Layer 5 of a small transformer language model trained on English Wikipedia (15 layers, counted from 0, width 128).
A neuron's activation on a vector x is SiLU(gate . x) times (in . x), where the dot is the dot product.

Input weights of the MLP neurons that the questions are about. A number n stands for (n - 500) times 0.00069.
n9 gate: 474 363 504 26 724 726 465 465 395 521 628 474 434 386 586 591 358 446 562 690 401 401 495 593 775 336 404 592 461 630 592 702 327 317 406 398 572 508 504 97 287 633 483 432 677 659 356 789 800 617 513 552 400 500 380 596 608 590 491 569 719 520 513 583 605 344 329 529 517 415 314 571 548 395 679 541 513 504 395 462 398 475 500 401 525 460 697 496 756 544 582 479 659 488 566 753 679 518 580 406 400 511 273 508 710 356 221 517 509 366 587 655 676 661 488 381 350 659 491 287 630 448 159 428 634 577 789 522
n10 gate: 685 728 607 399 317 474 497 474 565 277 571 552 553 560 448 401 698 353 489 391 592 543 627 500 552 409 466 303 758 511 173 670 535 342 553 458 627 461 554 445 511 754 442 294 429 500 522 485 467 468 621 470 653 444 825 417 543 521 243 452 542 465 522 432 558 649 345 597 467 405 476 489 507 447 544 557 554 314 526 346 507 748 496 418 463 492 386 413 459 451 507 217 441 514 485 603 317 631 355 650 736 478 361 483 559 461 566 316 379 421 586 433 576 545 464 390 792 496 628 489 395 279 749 712 416 590 282 388
n26 gate: 325 619 354 679 488 766 420 618 456 699 637 527 450 555 662 324 330 537 477 518 376 608 538 119 538 859 367 550 495 334 327 518 182 637 576 598 579 229 509 538 460 591 513 416 534 411 526 701 473 622 336 460 794 428 800 417 488 461 509 611 519 274 518 632 657 572 371 661 460 398 471 448 554 706 674 820 686 402 445 544 207 692 649 248 668 371 491 364 712 573 616 566 791 573 468 599 434 519 536 460 431 689 332 587 504 406 134 631 482 369 772 543 422 432 740 339 610 491 619 486 228 542 473 369 514 453 392 252
n59 gate: 609 488 324 528 595 466 649 496 387 489 665 343 496 570 435 507 205 356 489 775 719 298 231 585 589 567 561 511 621 438 378 475 458 563 266 534 554 404 550 605 698 514 307 518 559 648 511 415 558 359 514 554 676 602 536 475 474 573 518 305 368 517 132 490 482 540 514 610 435 321 370 493 443 622 637 503 432 369 637 593 553 458 607 547 539 481 482 528 574 541 471 592 790 497 659 661 712 470 600 644 381 466 531 664 330 632 525 475 317 246 518 573 504 438 711 403 448 486 641 592 676 510 384 428 361 290 481 540
n61 gate: 449 508 442 561 672 535 356 504 325 464 535 370 250 291 445 468 681 351 515 478 461 427 756 648 256 522 701 485 407 367 463 438 453 380 556 559 265 611 625 345 380 638 533 405 353 610 345 631 434 443 645 551 407 430 511 532 312 679 533 456 275 541 463 429 393 611 522 382 493 395 527 507 578 567 708 578 610 751 478 340 747 529 637 426 525 357 588 805 766 616 537 640 566 199 395 539 416 588 533 467 479 519 232 473 365 472 511 443 482 357 519 500 461 478 677 583 466 555 612 489 489 483 515 332 587 423 569 530
n100 gate: 396 521 494 418 314 525 448 503 453 478 551 343 500 398 373 528 413 683 671 481 500 503 336 506 333 297 608 410 601 546 355 364 243 858 386 595 443 451 604 631 465 400 500 548 670 587 398 550 697 361 683 594 503 438 442 708 503 364 624 455 466 570 650 443 497 497 419 734 378 449 482 440 262 440 381 303 665 466 576 407 388 421 468 418 532 583 471 389 452 454 497 535 562 580 613 547 500 385 431 510 384 369 416 575 561 590 487 412 522 544 523 534 655 539 593 500 533 532 689 255 412 518 438 645 503 370 548 461
n123 gate: 482 742 638 237 375 533 585 507 326 420 577 362 689 479 507 456 421 416 507 621 500 724 372 579 609 497 464 299 748 792 436 378 574 565 603 596 476 583 452 612 500 551 704 416 627 374 572 554 406 510 368 262 404 433 549 541 579 420 511 385 491 647 528 396 476 673 507 438 545 289 309 568 611 393 605 395 453 593 657 569 682 480 538 447 500 486 409 517 516 564 581 510 353 443 647 821 438 328 288 545 405 597 480 468 531 453 559 343 448 609 397 708 503 532 494 619 471 371 611 716 433 464 500 368 653 496 327 670
n154 gate: 586 422 329 480 631 633 416 467 520 222 624 611 339 616 386 352 638 644 647 484 488 402 448 858 340 735 715 608 607 459 599 593 664 402 631 696 416 319 552 542 359 555 544 431 531 809 608 674 682 480 460 305 541 561 524 543 679 333 537 241 525 83 361 335 567 369 621 663 593 464 361 599 447 438 274 343 492 558 537 532 363 370 368 549 677 542 472 416 413 318 358 512 805 388 313 688 532 407 580 508 319 346 285 485 411 617 528 468 552 445 611 729 559 451 380 416 467 577 367 619 455 470 459 339 576 517 479 398
n163 gate: 290 577 475 704 374 398 327 450 700 590 639 584 542 539 527 376 704 349 386 272 627 404 463 461 450 727 560 403 416 508 461 352 299 442 532 576 496 392 797 304 515 511 526 504 751 428 399 771 326 515 545 439 446 431 416 452 558 482 423 485 753 284 645 486 381 308 398 600 481 406 360 334 578 360 594 533 492 540 515 444 521 411 698 450 632 277 724 426 401 709 534 739 682 660 422 555 568 579 605 666 551 418 467 620 382 551 170 578 560 356 646 476 563 381 439 449 434 538 667 277 596 557 523 563 630 416 560 439
n182 gate: 523 534 414 657 388 476 541 495 581 641 717 547 327 411 454 425 339 375 223 527 363 597 658 608 375 572 457 373 588 412 388 486 319 706 675 513 477 334 644 686 335 553 682 473 504 813 586 495 248 393 308 518 481 370 353 298 662 817 347 321 675 457 542 568 455 784 624 603 482 627 436 326 924 956 349 562 768 645 584 546 743 500 355 505 536 562 270 748 127 650 638 798 505 601 585 509 477 793 689 482 478 254 522 462 404 570 477 406 431 478 384 647 536 827 315 457 627 404 425 449 626 422 463 409 715 408 490 639
n216 gate: 597 568 378 485 481 419 470 458 449 478 575 508 485 165 714 507 354 582 357 555 210 559 584 500 567 518 389 588 632 436 424 284 389 414 613 638 379 617 515 581 385 525 578 585 636 474 559 584 828 634 448 556 383 267 507 449 537 403 511 265 523 455 444 686 715 545 489 329 726 541 214 402 618 740 459 547 690 493 458 648 629 380 405 481 644 423 448 438 521 268 481 401 489 393 324 532 600 516 453 485 442 642 381 535 619 504 459 551 411 271 436 861 296 557 483 373 236 537 546 587 440 577 432 426 670 484 736 538
n229 gate: 559 262 537 719 425 453 637 248 423 442 606 484 444 588 646 481 383 836 463 469 515 281 779 625 703 546 394 653 591 322 344 218 154 689 448 500 519 470 615 459 399 470 597 363 549 649 264 448 379 630 387 697 508 516 425 588 479 226 552 430 524 353 614 500 282 671 398 462 453 411 674 439 489 636 531 614 263 522 572 586 589 466 581 464 655 439 547 335 343 476 700 600 649 350 440 568 469 644 441 395 409 534 772 576 547 417 601 492 523 531 651 513 259 508 447 516 415 684 356 766 679 665 263 553 492 550 558 540
n242 gate: 519 370 355 450 461 596 378 729 446 496 742 459 470 492 570 500 439 346 523 402 383 422 512 552 632 565 449 617 653 530 523 544 735 435 591 668 507 318 287 690 511 504 456 812 599 799 591 485 371 654 507 378 731 407 375 583 576 599 493 728 503 562 541 480 547 392 485 378 625 671 599 342 521 244 383 521 492 328 402 639 591 417 341 493 252 485 367 565 342 289 404 706 485 525 466 340 409 508 405 412 593 379 553 555 581 705 522 684 496 540 451 492 428 560 787 439 530 548 413 590 504 535 611 473 622 527 826 422
n245 gate: 490 453 461 463 400 360 417 506 612 670 542 400 678 565 462 417 467 663 474 415 558 336 815 685 578 366 503 363 568 593 341 650 297 632 554 591 443 409 662 485 389 457 654 684 457 567 478 523 478 348 535 730 632 506 605 488 543 488 516 624 434 321 474 421 649 722 560 394 301 664 456 571 441 816 462 402 391 524 422 339 477 475 284 555 554 595 366 463 509 520 608 416 506 482 490 749 626 477 435 478 475 437 445 574 490 567 648 621 465 506 490 392 615 545 503 382 500 497 480 461 416 613 410 477 470 534 460 477
n272 gate: 686 601 576 454 515 456 600 555 398 644 633 370 335 410 547 656 510 504 360 663 610 482 547 516 640 546 381 445 381 717 383 304 686 574 468 468 503 676 447 567 416 552 503 655 471 341 440 600 436 576 443 568 251 510 257 474 342 384 595 321 491 434 391 503 530 350 389 454 460 213 406 487 622 428 618 412 391 548 166 446 602 434 580 483 610 434 561 464 528 538 256 470 321 432 375 451 436 560 491 627 477 229 532 531 487 539 483 302 463 523 452 579 401 562 560 747 455 736 521 425 531 427 527 546 461 447 500 592
n9 in: 574 387 424 252 586 643 740 514 466 647 574 596 381 403 401 564 478 589 419 615 259 567 576 662 636 427 264 609 575 432 637 744 481 384 584 460 503 547 272 202 461 582 521 577 578 387 542 590 518 617 472 380 479 489 518 686 522 459 486 532 494 645 415 467 483 604 535 359 623 315 500 541 490 500 546 384 405 470 471 511 448 490 684 251 462 449 648 389 724 590 454 542 709 368 514 476 637 437 380 426 524 476 401 739 525 378 389 572 486 603 507 384 517 780 582 387 511 877 464 432 464 401 589 485 456 485 347 550
n10 in: 467 469 336 475 634 595 503 354 518 634 529 726 560 403 478 458 704 324 302 518 560 157 630 648 531 715 554 474 263 588 362 518 368 396 483 326 493 653 629 655 358 681 580 533 412 639 659 620 442 496 715 394 633 345 331 518 523 395 537 635 430 555 349 690 418 430 544 411 635 565 558 454 537 683 365 415 637 479 541 351 627 386 424 522 754 508 416 435 500 653 537 601 540 615 481 253 700 580 350 271 447 468 528 313 357 440 439 421 475 386 470 566 446 303 543 496 650 654 526 641 389 294 500 554 701 415 369 430
n26 in: 450 581 414 459 507 540 654 457 808 492 543 535 504 449 450 419 716 612 468 586 379 372 644 554 737 735 543 535 512 274 364 576 241 500 677 616 688 478 448 554 515 559 304 178 456 572 361 519 523 544 477 584 431 269 660 626 497 547 673 542 602 397 531 458 701 469 500 634 341 579 423 363 482 543 470 456 353 362 531 273 503 519 403 665 560 170 431 504 514 508 447 298 580 409 465 423 360 472 493 265 552 526 518 465 633 474 511 474 413 470 369 561 574 508 671 425 434 770 445 161 403 550 523 870 765 665 592 716
n59 in: 377 455 542 497 631 425 484 486 612 649 521 595 340 650 521 366 493 412 297 472 376 625 485 349 500 657 455 568 288 700 614 374 437 615 553 570 534 358 572 254 684 524 459 556 634 542 380 397 472 401 299 500 663 620 406 510 500 691 500 497 594 536 461 648 558 532 503 674 573 721 539 473 429 486 479 527 681 414 717 538 449 378 469 409 344 504 500 315 513 486 598 716 657 527 285 406 379 719 301 573 233 416 503 393 183 584 590 572 406 629 521 659 384 645 666 583 453 549 536 525 408 565 482 507 562 297 577 475
n61 in: 811 413 522 374 651 485 643 448 450 443 655 393 351 521 551 556 458 728 504 530 422 343 522 548 449 383 500 416 479 582 497 588 579 425 452 403 446 655 340 443 334 520 449 395 536 517 517 510 415 460 470 323 676 497 357 563 433 510 521 310 506 599 541 384 533 528 561 364 463 261 610 569 503 500 636 671 341 542 410 476 677 656 577 510 601 496 571 467 513 559 445 470 680 500 357 566 524 713 652 365 454 456 415 462 626 552 426 503 409 394 273 554 517 839 473 738 549 789 730 380 593 561 490 290 408 284 629 538
n100 in: 568 599 548 503 363 553 463 683 397 541 514 542 754 588 345 266 540 436 616 446 423 456 535 344 289 465 545 346 481 597 565 301 395 546 463 758 535 442 685 304 548 429 627 411 552 494 629 539 414 463 481 596 399 516 282 469 454 429 655 497 639 422 542 550 588 331 455 556 475 500 506 344 327 375 369 395 480 457 392 538 556 528 421 526 567 549 391 377 551 641 603 582 814 515 474 494 436 363 611 436 509 425 466 479 526 509 500 785 624 622 484 398 694 497 575 530 562 430 529 588 481 317 448 611 620 480 554 536
n123 in: 432 510 312 576 537 480 523 734 383 712 517 254 579 493 454 556 600 554 325 631 593 442 476 370 424 535 440 417 552 546 559 591 610 507 451 506 302 540 468 600 571 613 442 622 404 416 723 675 600 569 513 386 231 382 413 393 480 370 529 297 615 430 422 347 532 310 632 706 461 494 425 327 497 503 532 394 409 626 470 445 553 364 532 272 497 327 523 506 440 602 422 704 503 364 712 488 539 717 558 429 531 553 562 560 377 667 570 446 577 595 562 603 342 474 523 547 653 574 546 543 477 424 627 598 359 527 442 457
n154 in: 653 488 612 489 449 607 513 422 426 500 421 382 467 296 628 640 309 565 583 679 423 649 547 401 879 340 324 373 452 672 530 376 485 679 476 407 597 672 486 650 330 577 583 518 507 235 547 596 406 571 569 456 460 606 656 617 549 681 661 601 591 551 456 678 379 585 373 479 460 263 500 504 568 318 561 676 496 337 378 615 457 631 611 332 399 526 376 792 591 667 402 568 322 667 466 581 669 485 425 587 402 506 406 460 649 476 550 475 590 603 386 593 532 600 685 616 273 518 537 368 511 639 537 652 485 515 600 672
n163 in: 479 602 587 521 419 285 522 326 708 401 500 518 587 576 407 380 636 452 541 676 432 444 542 483 487 570 397 369 457 593 533 443 198 438 547 568 251 368 465 717 649 566 472 362 844 429 416 744 539 590 415 475 543 568 422 431 462 405 622 354 645 423 346 533 427 543 511 535 539 345 539 351 305 500 475 356 585 510 398 419 526 417 612 450 655 368 625 259 444 733 518 416 500 507 500 308 744 541 440 613 335 522 664 467 212 599 447 396 574 205 687 409 483 326 519 533 533 656 493 486 450 563 539 496 415 594 511 547
n182 in: 478 608 381 504 532 556 494 500 786 453 513 390 581 578 384 323 575 451 293 750 417 382 875 449 602 628 409 511 577 453 714 569 546 302 534 373 482 552 589 429 525 595 392 331 219 482 464 500 702 592 417 525 445 511 533 705 666 493 204 547 409 459 482 547 475 606 511 390 442 471 393 574 547 441 626 525 492 500 655 478 378 542 486 661 647 452 428 475 608 648 725 639 369 344 281 465 417 640 458 252 672 547 535 665 562 375 339 415 428 267 540 408 443 614 607 597 604 203 567 507 544 344 533 477 564 661 599 390
n216 in: 386 663 460 573 435 497 538 387 747 358 545 480 483 590 402 525 677 510 365 481 528 374 566 533 592 510 418 280 395 490 616 523 503 607 543 460 212 466 557 445 697 531 474 287 528 588 510 513 396 348 577 559 470 418 591 519 617 631 477 338 539 543 484 575 414 428 458 576 600 551 539 342 506 610 332 422 692 410 417 445 470 437 526 615 545 493 591 331 439 576 458 449 767 447 450 484 564 276 587 355 648 579 606 596 442 419 295 522 452 446 503 421 573 437 445 369 640 419 630 326 477 448 686 480 753 853 421 628
n229 in: 644 519 524 528 237 500 323 661 356 464 811 551 474 603 608 462 326 617 474 468 531 746 299 422 459 341 467 463 435 475 584 568 538 654 421 517 564 725 176 669 496 437 528 693 562 309 543 272 450 605 389 341 485 471 406 468 578 665 315 478 609 540 449 500 539 631 593 532 618 198 470 521 420 482 443 667 530 500 474 525 644 328 557 525 443 544 453 465 564 526 561 617 442 562 585 375 625 481 365 671 430 447 514 573 511 590 720 412 554 658 529 542 282 463 349 596 419 604 489 529 726 439 554 571 287 242 614 598
n242 in: 630 409 369 374 580 394 460 562 268 581 470 397 403 472 596 392 493 244 549 705 559 446 225 522 311 420 636 378 531 421 327 650 608 459 384 474 678 342 367 526 429 490 547 588 660 646 507 556 486 556 429 312 579 524 565 417 408 608 603 500 432 522 438 462 480 393 422 543 524 460 465 583 525 448 588 605 383 270 510 574 581 450 497 263 544 535 391 403 446 410 425 607 463 484 671 497 632 713 615 541 325 412 536 541 412 500 651 334 666 178 524 337 653 510 549 468 388 639 455 610 459 548 387 280 274 302 410 455
n245 in: 417 584 438 458 526 469 586 668 789 549 540 287 446 490 427 636 592 414 548 490 415 587 436 515 531 419 555 230 600 566 517 470 559 496 469 469 529 425 545 602 543 618 731 566 639 378 286 587 388 519 601 457 320 490 540 632 580 509 590 816 654 349 556 768 558 370 520 603 562 350 628 663 595 557 408 478 592 352 393 353 512 445 539 467 595 402 437 584 482 762 460 503 444 547 281 637 464 321 415 438 564 637 468 295 526 462 555 474 588 526 350 567 580 597 438 374 449 516 490 497 336 537 341 545 456 347 601 530
n272 in: 537 457 516 569 474 642 494 428 601 537 403 514 514 613 396 503 742 444 570 275 535 426 486 566 402 625 425 747 520 419 411 611 425 379 373 490 424 440 438 582 593 497 487 560 481 483 401 592 567 278 640 396 670 659 470 376 657 333 537 363 256 472 338 516 274 395 674 549 397 656 627 458 413 486 316 471 402 644 483 397 610 503 339 449 540 510 507 457 772 219 456 348 705 542 552 597 477 402 437 413 390 564 555 425 664 584 517 448 676 490 408 461 507 388 554 497 421 523 383 724 476 290 530 419 368 443 602 520

Each question shows a token from some text and the vector x that enters the MLP there. A number n stands for (n - 500) times 0.007.

"0": 641 415 587 416 525 383 362 523 584 483 392 513 631 473 450 484 574 526 645 460 427 557 521 499 421 472 679 414 691 460 438 589 388 410 509 492 590 539 279 464 568 556 475 506 501 481 478 534 431 624 458 516 340 445 531 529 541 543 521 560 506 683 515 447 623 426 454 438 716 486 506 592 376 546 598 512 322 561 486 459 415 441 478 646 621 575 518 439 570 404 341 528 525 338 602 556 487 405 412 617 596 390 531 336 400 599 552 518 580 473 455 484 509 610 423 390 471 392 489 570 512 637 458 547 444 515 414 412
Which neuron fires most, and how strongly? n59, at about 0.18

" ": 447 466 578 501 559 407 448 433 433 470 432 480 576 573 559 411 542 500 557 424 513 549 416 297 504 477 473 559 569 465 632 502 515 481 492 406 568 503 514 522 590 430 473 523 510 439 425 514 542 507 594 422 530 514 516 195 418 172 514 505 372 573 532 596 410 373 533 482 560 468 565 432 446 424 563 465 531 597 485 459 421 457 506 578 543 587 511 433 490 487 415 527 512 435 436 512 666 489 489 466 560 499 462 512 453 549 410 467 505 409 490 509 513 490 594 552 529 471 469 509 504 526 457 600 494 570 511 579
Which neuron lights up most? n163

"\n": 462 525 346 546 563 413 268 526 463 510 362 465 538 343 544 512 565 353 451 579 512 476 421 377 423 630 367 499 531 530 579 465 477 459 528 428 653 502 459 519 549 497 402 511 410 496 587 613 555 545 618 619 535 509 541 550 410 605 517 486 345 583 416 448 534 393 490 491 504 602 596 372 519 527 457 462 437 542 501 516 397 499 565 488 343 483 559 343 667 363 563 456 477 466 477 522 530 423 421 393 484 535 531 441 509 508 515 397 508 643 442 431 545 504 573 452 570 431 474 461 529 445 595 625 588 656 464 427
Which neuron fires most, and how strongly? n229, at about 0.29

" his": 495 599 443 456 477 333 366 555 441 414 437 553 555 640 515 592 500 470 488 570 599 398 658 429 499 535 520 527 519 389 547 462 626 603 478 406 239 617 460 516 559 401 509 617 453 478 539 492 396 385 472 494 596 320 446 562 452 454 590 527 334 642 309 482 521 482 460 537 500 413 595 458 509 531 437 411 414 342 486 413 534 455 470 505 558 570 483 397 456 480 528 468 439 456 399 490 566 527 369 465 383 693 533 598 523 554 438 540 485 519 552 663 479 524 528 514 517 314 497 593 524 393 472 543 467 344 488 473
Which neuron lights up most? n26

" prior": 443 410 491 469 432 260 461 627 477 608 471 483 553 576 323 461 554 471 470 501 659 365 514 432 533 435 521 702 502 389 510 356 409 379 727 411 561 515 501 656 510 555 679 558 430 506 614 501 478 539 453 470 403 362 196 434 552 588 510 545 489 549 551 375 500 665 570 563 563 429 545 599 529 337 466 381 496 574 429 391 490 428 530 528 502 620 563 493 436 471 627 419 433 579 372 504 555 486 454 672 601 540 394 462 459 731 408 486 543 496 591 404 504 410 487 399 466 466 261 518 559 455 478 473 482 329 367 501
The three highest activations, in order: n26, n163, n216

"red": 636 356 518 479 453 294 401 437 482 497 311 437 510 427 593 403 732 499 338 505 357 415 537 508 524 503 591 643 527 531 503 568 551 349 575 469 535 575 572 377 543 490 347 450 488 649 635 340 566 514 431 543 433 480 569 407 530 474 489 624 354 494 422 548 451 499 765 606 500 495 403 528 466 351 478 442 367 345 452 450 573 500 540 515 471 383 540 515 485 444 622 489 565 581 466 491 421 583 332 475 560 443 424 485 396 552 613 525 590 484 525 385 542 422 529 542 560 266 453 453 396 453 498 691 593 592 484 597
The two highest activations, in order: n10, n229

" severe": 502 446 545 333 409 251 550 546 592 549 413 494 553 613 522 498 491 517 541 585 561 531 631 365 458 564 583 490 482 258 293 466 516 386 653 470 383 573 528 572 481 368 713 557 477 458 514 414 479 472 617 580 501 463 575 454 437 460 493 425 464 497 589 396 492 551 635 550 544 463 493 452 495 439 471 395 399 570 575 407 428 326 570 625 672 545 416 591 599 482 517 377 547 593 400 438 422 371 463 529 568 603 592 429 319 755 507 512 499 522 435 416 514 462 524 623 415 489 631 592 542 488 589 552 471 547 312 585
The three highest activations, in order: n242, n9, n154

"en": 422 413 492 582 519 443 610 389 604 554 454 532 619 597 500 382 660 587 660 438 338 365 688 588 589 539 364 463 480 490 730 532 554 462 656 497 353 513 462 502 505 571 534 426 505 575 513 473 458 474 455 495 521 234 526 493 556 543 349 431 447 496 490 562 378 485 543 808 564 699 617 448 447 340 538 547 610 478 545 525 470 452 505 417 537 409 599 508 496 566 692 451 289 522 504 575 487 634 439 501 671 478 544 557 487 494 373 556 408 547 415 515 593 492 523 361 531 420 526 347 430 388 419 810 490 498 508 599
Which neuron lights up most? n182

"-": 421 590 596 528 504 428 426 519 478 451 508 394 574 612 613 225 351 680 627 364 485 356 384 395 517 495 493 619 559 425 485 610 616 600 513 493 515 378 322 478 538 391 507 484 527 449 416 411 580 598 325 445 499 422 538 471 457 495 470 469 353 505 568 611 403 505 342 543 575 386 547 221 387 563 648 495 362 582 459 513 312 534 529 560 597 599 633 452 451 591 475 532 401 454 556 472 619 646 465 439 531 573 595 469 492 537 502 623 498 500 460 614 464 537 582 635 554 534 541 611 657 538 494 489 458 419 544 486
Which neuron lights up most? n229

" mi": 655 594 608 483 461 490 575 438 525 408 542 516 369 267 437 625 399 367 655 427 609 470 635 457 435 501 437 589 448 463 546 511 456 511 530 454 463 544 482 509 492 492 408 624 403 607 554 351 499 479 545 501 562 561 547 428 474 352 451 313 430 489 573 413 439 554 484 447 565 549 563 293 522 570 611 325 518 580 341 452 459 533 591 542 578 496 426 462 383 485 593 409 519 469 473 483 396 495 441 605 585 680 510 496 442 589 579 434 278 385 502 492 564 440 463 135 409 563 374 642 455 494 662 669 430 330 591 506
Which neuron fires most, and how strongly? n10, at about 0.1

" approved": 515 511 543 467 410 154 385 413 544 529 389 467 473 530 622 563 494 493 459 569 511 560 336 481 475 369 591 625 467 639 429 445 494 413 548 393 575 507 529 579 529 429 569 632 469 469 619 589 453 501 419 538 379 372 530 472 492 534 532 447 387 543 485 364 553 488 689 406 359 464 493 500 584 403 514 423 547 554 555 431 424 483 508 545 473 614 630 610 434 443 608 423 558 594 372 475 428 598 536 618 546 600 541 399 342 669 449 470 505 548 614 598 454 484 493 616 518 417 413 598 394 480 658 450 481 486 406 441
The three highest activations, in order: n26, n9, n123

" organization": 406 581 498 560 439 199 617 429 525 622 471 549 599 502 369 567 606 416 487 527 619 587 674 544 337 457 525 546 563 467 374 427 594 297 523 411 603 544 465 584 556 452 402 588 515 488 574 750 421 459 473 645 528 438 461 374 487 487 524 533 416 553 587 287 548 478 486 382 555 450 564 380 427 491 378 358 593 536 456 494 463 565 538 468 485 573 346 423 413 458 555 570 597 442 510 440 567 516 539 554 493 418 602 471 523 519 542 485 609 456 192 344 483 466 422 473 550 561 448 533 545 549 568 487 449 512 433 478
The two highest activations, in order: n154, n10

" and": 547 525 498 555 429 274 441 529 470 496 422 470 514 510 456 550 453 414 352 516 544 471 541 482 432 605 499 572 458 549 493 503 501 484 757 561 574 475 379 511 555 519 492 552 530 482 544 533 494 529 416 460 487 660 576 535 493 500 502 265 353 456 366 595 467 455 502 483 556 521 545 439 438 576 486 287 516 326 583 509 506 516 484 480 569 840 525 524 549 529 459 511 549 436 469 474 556 480 468 495 544 805 495 463 341 498 527 549 456 528 504 498 580 515 467 380 598 433 584 590 474 550 483 595 533 525 545 620
Which neuron lights up most? n59

"9": 529 479 566 637 543 439 308 520 647 540 465 506 610 464 449 448 575 404 443 550 473 572 490 479 593 504 782 524 566 530 666 650 525 622 415 365 468 615 419 456 482 540 572 593 446 591 536 475 458 545 558 387 412 305 614 397 666 532 544 514 503 528 457 513 578 457 457 370 741 582 557 381 446 599 561 537 573 509 442 471 433 391 471 439 431 584 525 436 479 554 431 509 489 427 468 582 581 485 448 581 698 540 512 380 456 504 515 578 700 491 527 463 511 585 409 538 461 514 555 576 531 583 416 464 556 588 593 407
Which neuron fires most, and how strongly? n216, at about 0.2

" community": 536 552 518 668 500 197 631 494 518 563 455 490 424 545 438 574 624 324 513 501 587 618 660 525 412 521 514 461 488 442 544 425 659 362 607 500 494 604 541 572 596 310 488 510 533 462 373 583 445 455 514 488 613 417 476 508 425 477 512 457 411 578 497 352 538 423 476 430 532 606 639 446 363 420 445 452 582 526 482 502 454 423 525 550 568 600 424 431 410 491 454 468 473 445 628 493 586 475 553 573 531 434 560 404 535 574 533 369 483 505 369 406 562 523 343 584 554 724 256 368 567 581 578 561 470 467 423 483
Which neuron lights up most? n272

" sister": 504 519 617 410 462 279 509 447 480 474 516 289 463 620 440 504 586 623 449 629 596 554 718 546 426 521 562 396 481 557 431 399 529 421 417 339 461 664 527 538 523 496 659 463 446 625 658 553 589 495 416 540 430 581 462 533 482 494 420 687 446 463 530 412 545 511 719 300 579 390 577 413 316 222 437 453 544 546 504 443 454 373 455 512 399 472 473 413 478 468 524 428 337 403 643 510 581 338 444 559 424 513 486 415 450 562 451 518 459 480 400 491 670 346 421 540 429 581 334 343 561 421 562 449 388 627 429 601
The two highest activations, in order: n59, n123

"ivity": 595 317 559 545 465 190 677 517 643 498 392 571 427 557 448 492 568 420 441 614 491 431 396 462 406 508 520 407 467 295 371 585 481 450 579 500 594 531 431 579 578 445 529 636 487 427 559 620 512 528 536 502 398 534 510 550 437 509 438 265 490 630 418 399 596 540 699 355 578 516 624 392 588 451 617 391 499 409 500 506 471 469 486 446 380 540 586 495 434 386 420 657 408 453 516 491 542 518 459 593 536 433 513 387 494 523 624 439 474 570 473 533 430 497 358 354 463 569 482 605 476 537 487 347 502 378 418 458
Which neuron lights up most? n100

"yan": 561 497 459 546 457 445 698 567 537 646 452 345 449 622 663 585 454 606 717 437 568 405 406 583 495 571 497 502 660 279 531 577 430 720 581 510 465 466 633 592 427 441 401 441 529 660 546 308 489 501 510 348 552 301 443 508 508 449 462 431 400 534 485 348 408 541 627 426 712 687 521 337 482 436 348 609 533 407 390 449 404 360 484 468 370 381 549 412 492 429 546 533 543 417 370 506 511 603 465 423 492 422 550 495 434 495 541 447 491 472 543 432 645 433 571 249 341 490 314 513 596 544 645 557 595 409 455 598
Which neuron lights up most? n242

"der": 581 444 518 462 484 514 542 461 459 561 346 463 604 579 612 404 578 382 457 691 290 534 455 612 529 489 484 455 566 512 459 514 506 716 429 481 409 529 393 519 523 502 484 538 433 684 677 501 542 647 350 410 388 583 303 543 495 533 412 297 459 493 465 378 490 445 384 700 547 579 522 439 415 177 474 427 369 534 594 414 461 446 506 397 407 417 444 430 490 553 467 594 597 395 450 364 659 490 505 565 513 412 579 473 621 458 527 611 442 600 427 418 453 437 542 366 405 347 511 357 620 474 396 509 390 451 498 675
Which neuron lights up most? n242

"G": 387 657 495 492 462 525 618 465 521 563 434 561 684 338 528 429 385 458 535 387 417 495 491 534 547 582 503 433 548 493 545 484 569 533 560 528 526 447 425 488 585 558 517 660 466 437 464 479 447 623 452 168 442 453 378 534 459 561 471 583 562 437 631 549 598 476 783 531 518 409 688 485 406 552 472 415 422 612 382 383 415 468 505 590 591 310 418 591 423 516 514 595 407 388 483 528 652 472 474 659 507 469 525 521 362 561 645 473 527 573 489 446 443 566 598 490 525 653 561 302 450 640 492 587 512 478 407 626
The two highest activations, in order: n123, n163

"5": 456 461 634 549 556 355 310 567 638 607 398 492 507 613 527 440 614 576 528 431 407 534 448 479 554 625 715 445 581 531 561 529 536 516 454 356 476 612 397 501 584 498 661 571 449 478 541 625 470 562 516 342 472 358 501 513 621 487 592 556 490 461 451 589 514 625 660 530 559 526 476 430 415 498 643 457 471 509 360 572 481 440 475 667 540 565 473 515 569 503 568 547 502 411 464 549 575 494 461 575 631 507 501 361 384 514 535 626 640 498 546 458 548 542 405 480 507 519 566 460 492 677 588 504 570 568 455 445
The three highest activations, in order: n245, n163, n9

" basketball": 530 664 470 630 458 280 597 489 537 387 404 502 563 405 383 482 430 550 503 589 657 449 460 452 491 523 539 480 532 444 547 408 569 383 641 454 354 624 475 642 471 481 433 517 419 517 489 376 421 380 437 561 561 479 365 430 475 467 504 611 422 550 414 420 421 492 550 345 663 618 574 354 340 499 483 444 645 563 403 456 491 391 471 624 282 419 522 518 564 461 452 593 588 521 464 493 531 398 542 560 416 428 602 420 494 491 596 467 653 448 514 669 452 427 374 593 521 757 420 558 520 482 543 499 415 617 286 616
Which neuron lights up most? n272

" the": 598 539 445 477 514 152 438 550 495 485 442 486 525 477 555 526 512 571 404 536 513 337 558 439 614 390 420 457 493 457 508 388 489 470 468 418 367 527 463 455 542 480 419 504 413 470 501 450 454 512 512 535 610 544 510 567 456 471 546 545 428 506 450 454 496 407 487 417 502 532 548 388 474 437 567 436 608 486 500 504 545 577 510 512 464 507 480 490 502 453 469 485 515 512 446 496 467 478 443 486 361 866 494 668 462 557 473 536 535 466 574 523 500 490 541 458 442 445 420 520 463 554 494 661 499 463 470 518
Which neuron lights up most? n216

" pro": 452 584 469 307 500 314 558 437 594 446 545 526 586 788 400 566 451 423 583 572 622 405 471 380 482 536 408 545 427 325 356 523 506 383 545 480 435 534 312 463 475 412 637 448 433 500 623 507 455 453 573 473 391 583 402 434 450 447 412 543 419 452 572 472 454 528 539 461 503 528 614 292 384 430 396 516 602 458 491 362 390 696 516 475 544 508 394 481 488 607 553 392 453 515 468 575 546 526 464 433 609 436 571 465 433 651 641 455 392 387 538 635 380 522 626 569 628 512 573 529 472 470 612 607 512 412 490 503
Which neuron fires most, and how strongly? n10, at about 0.96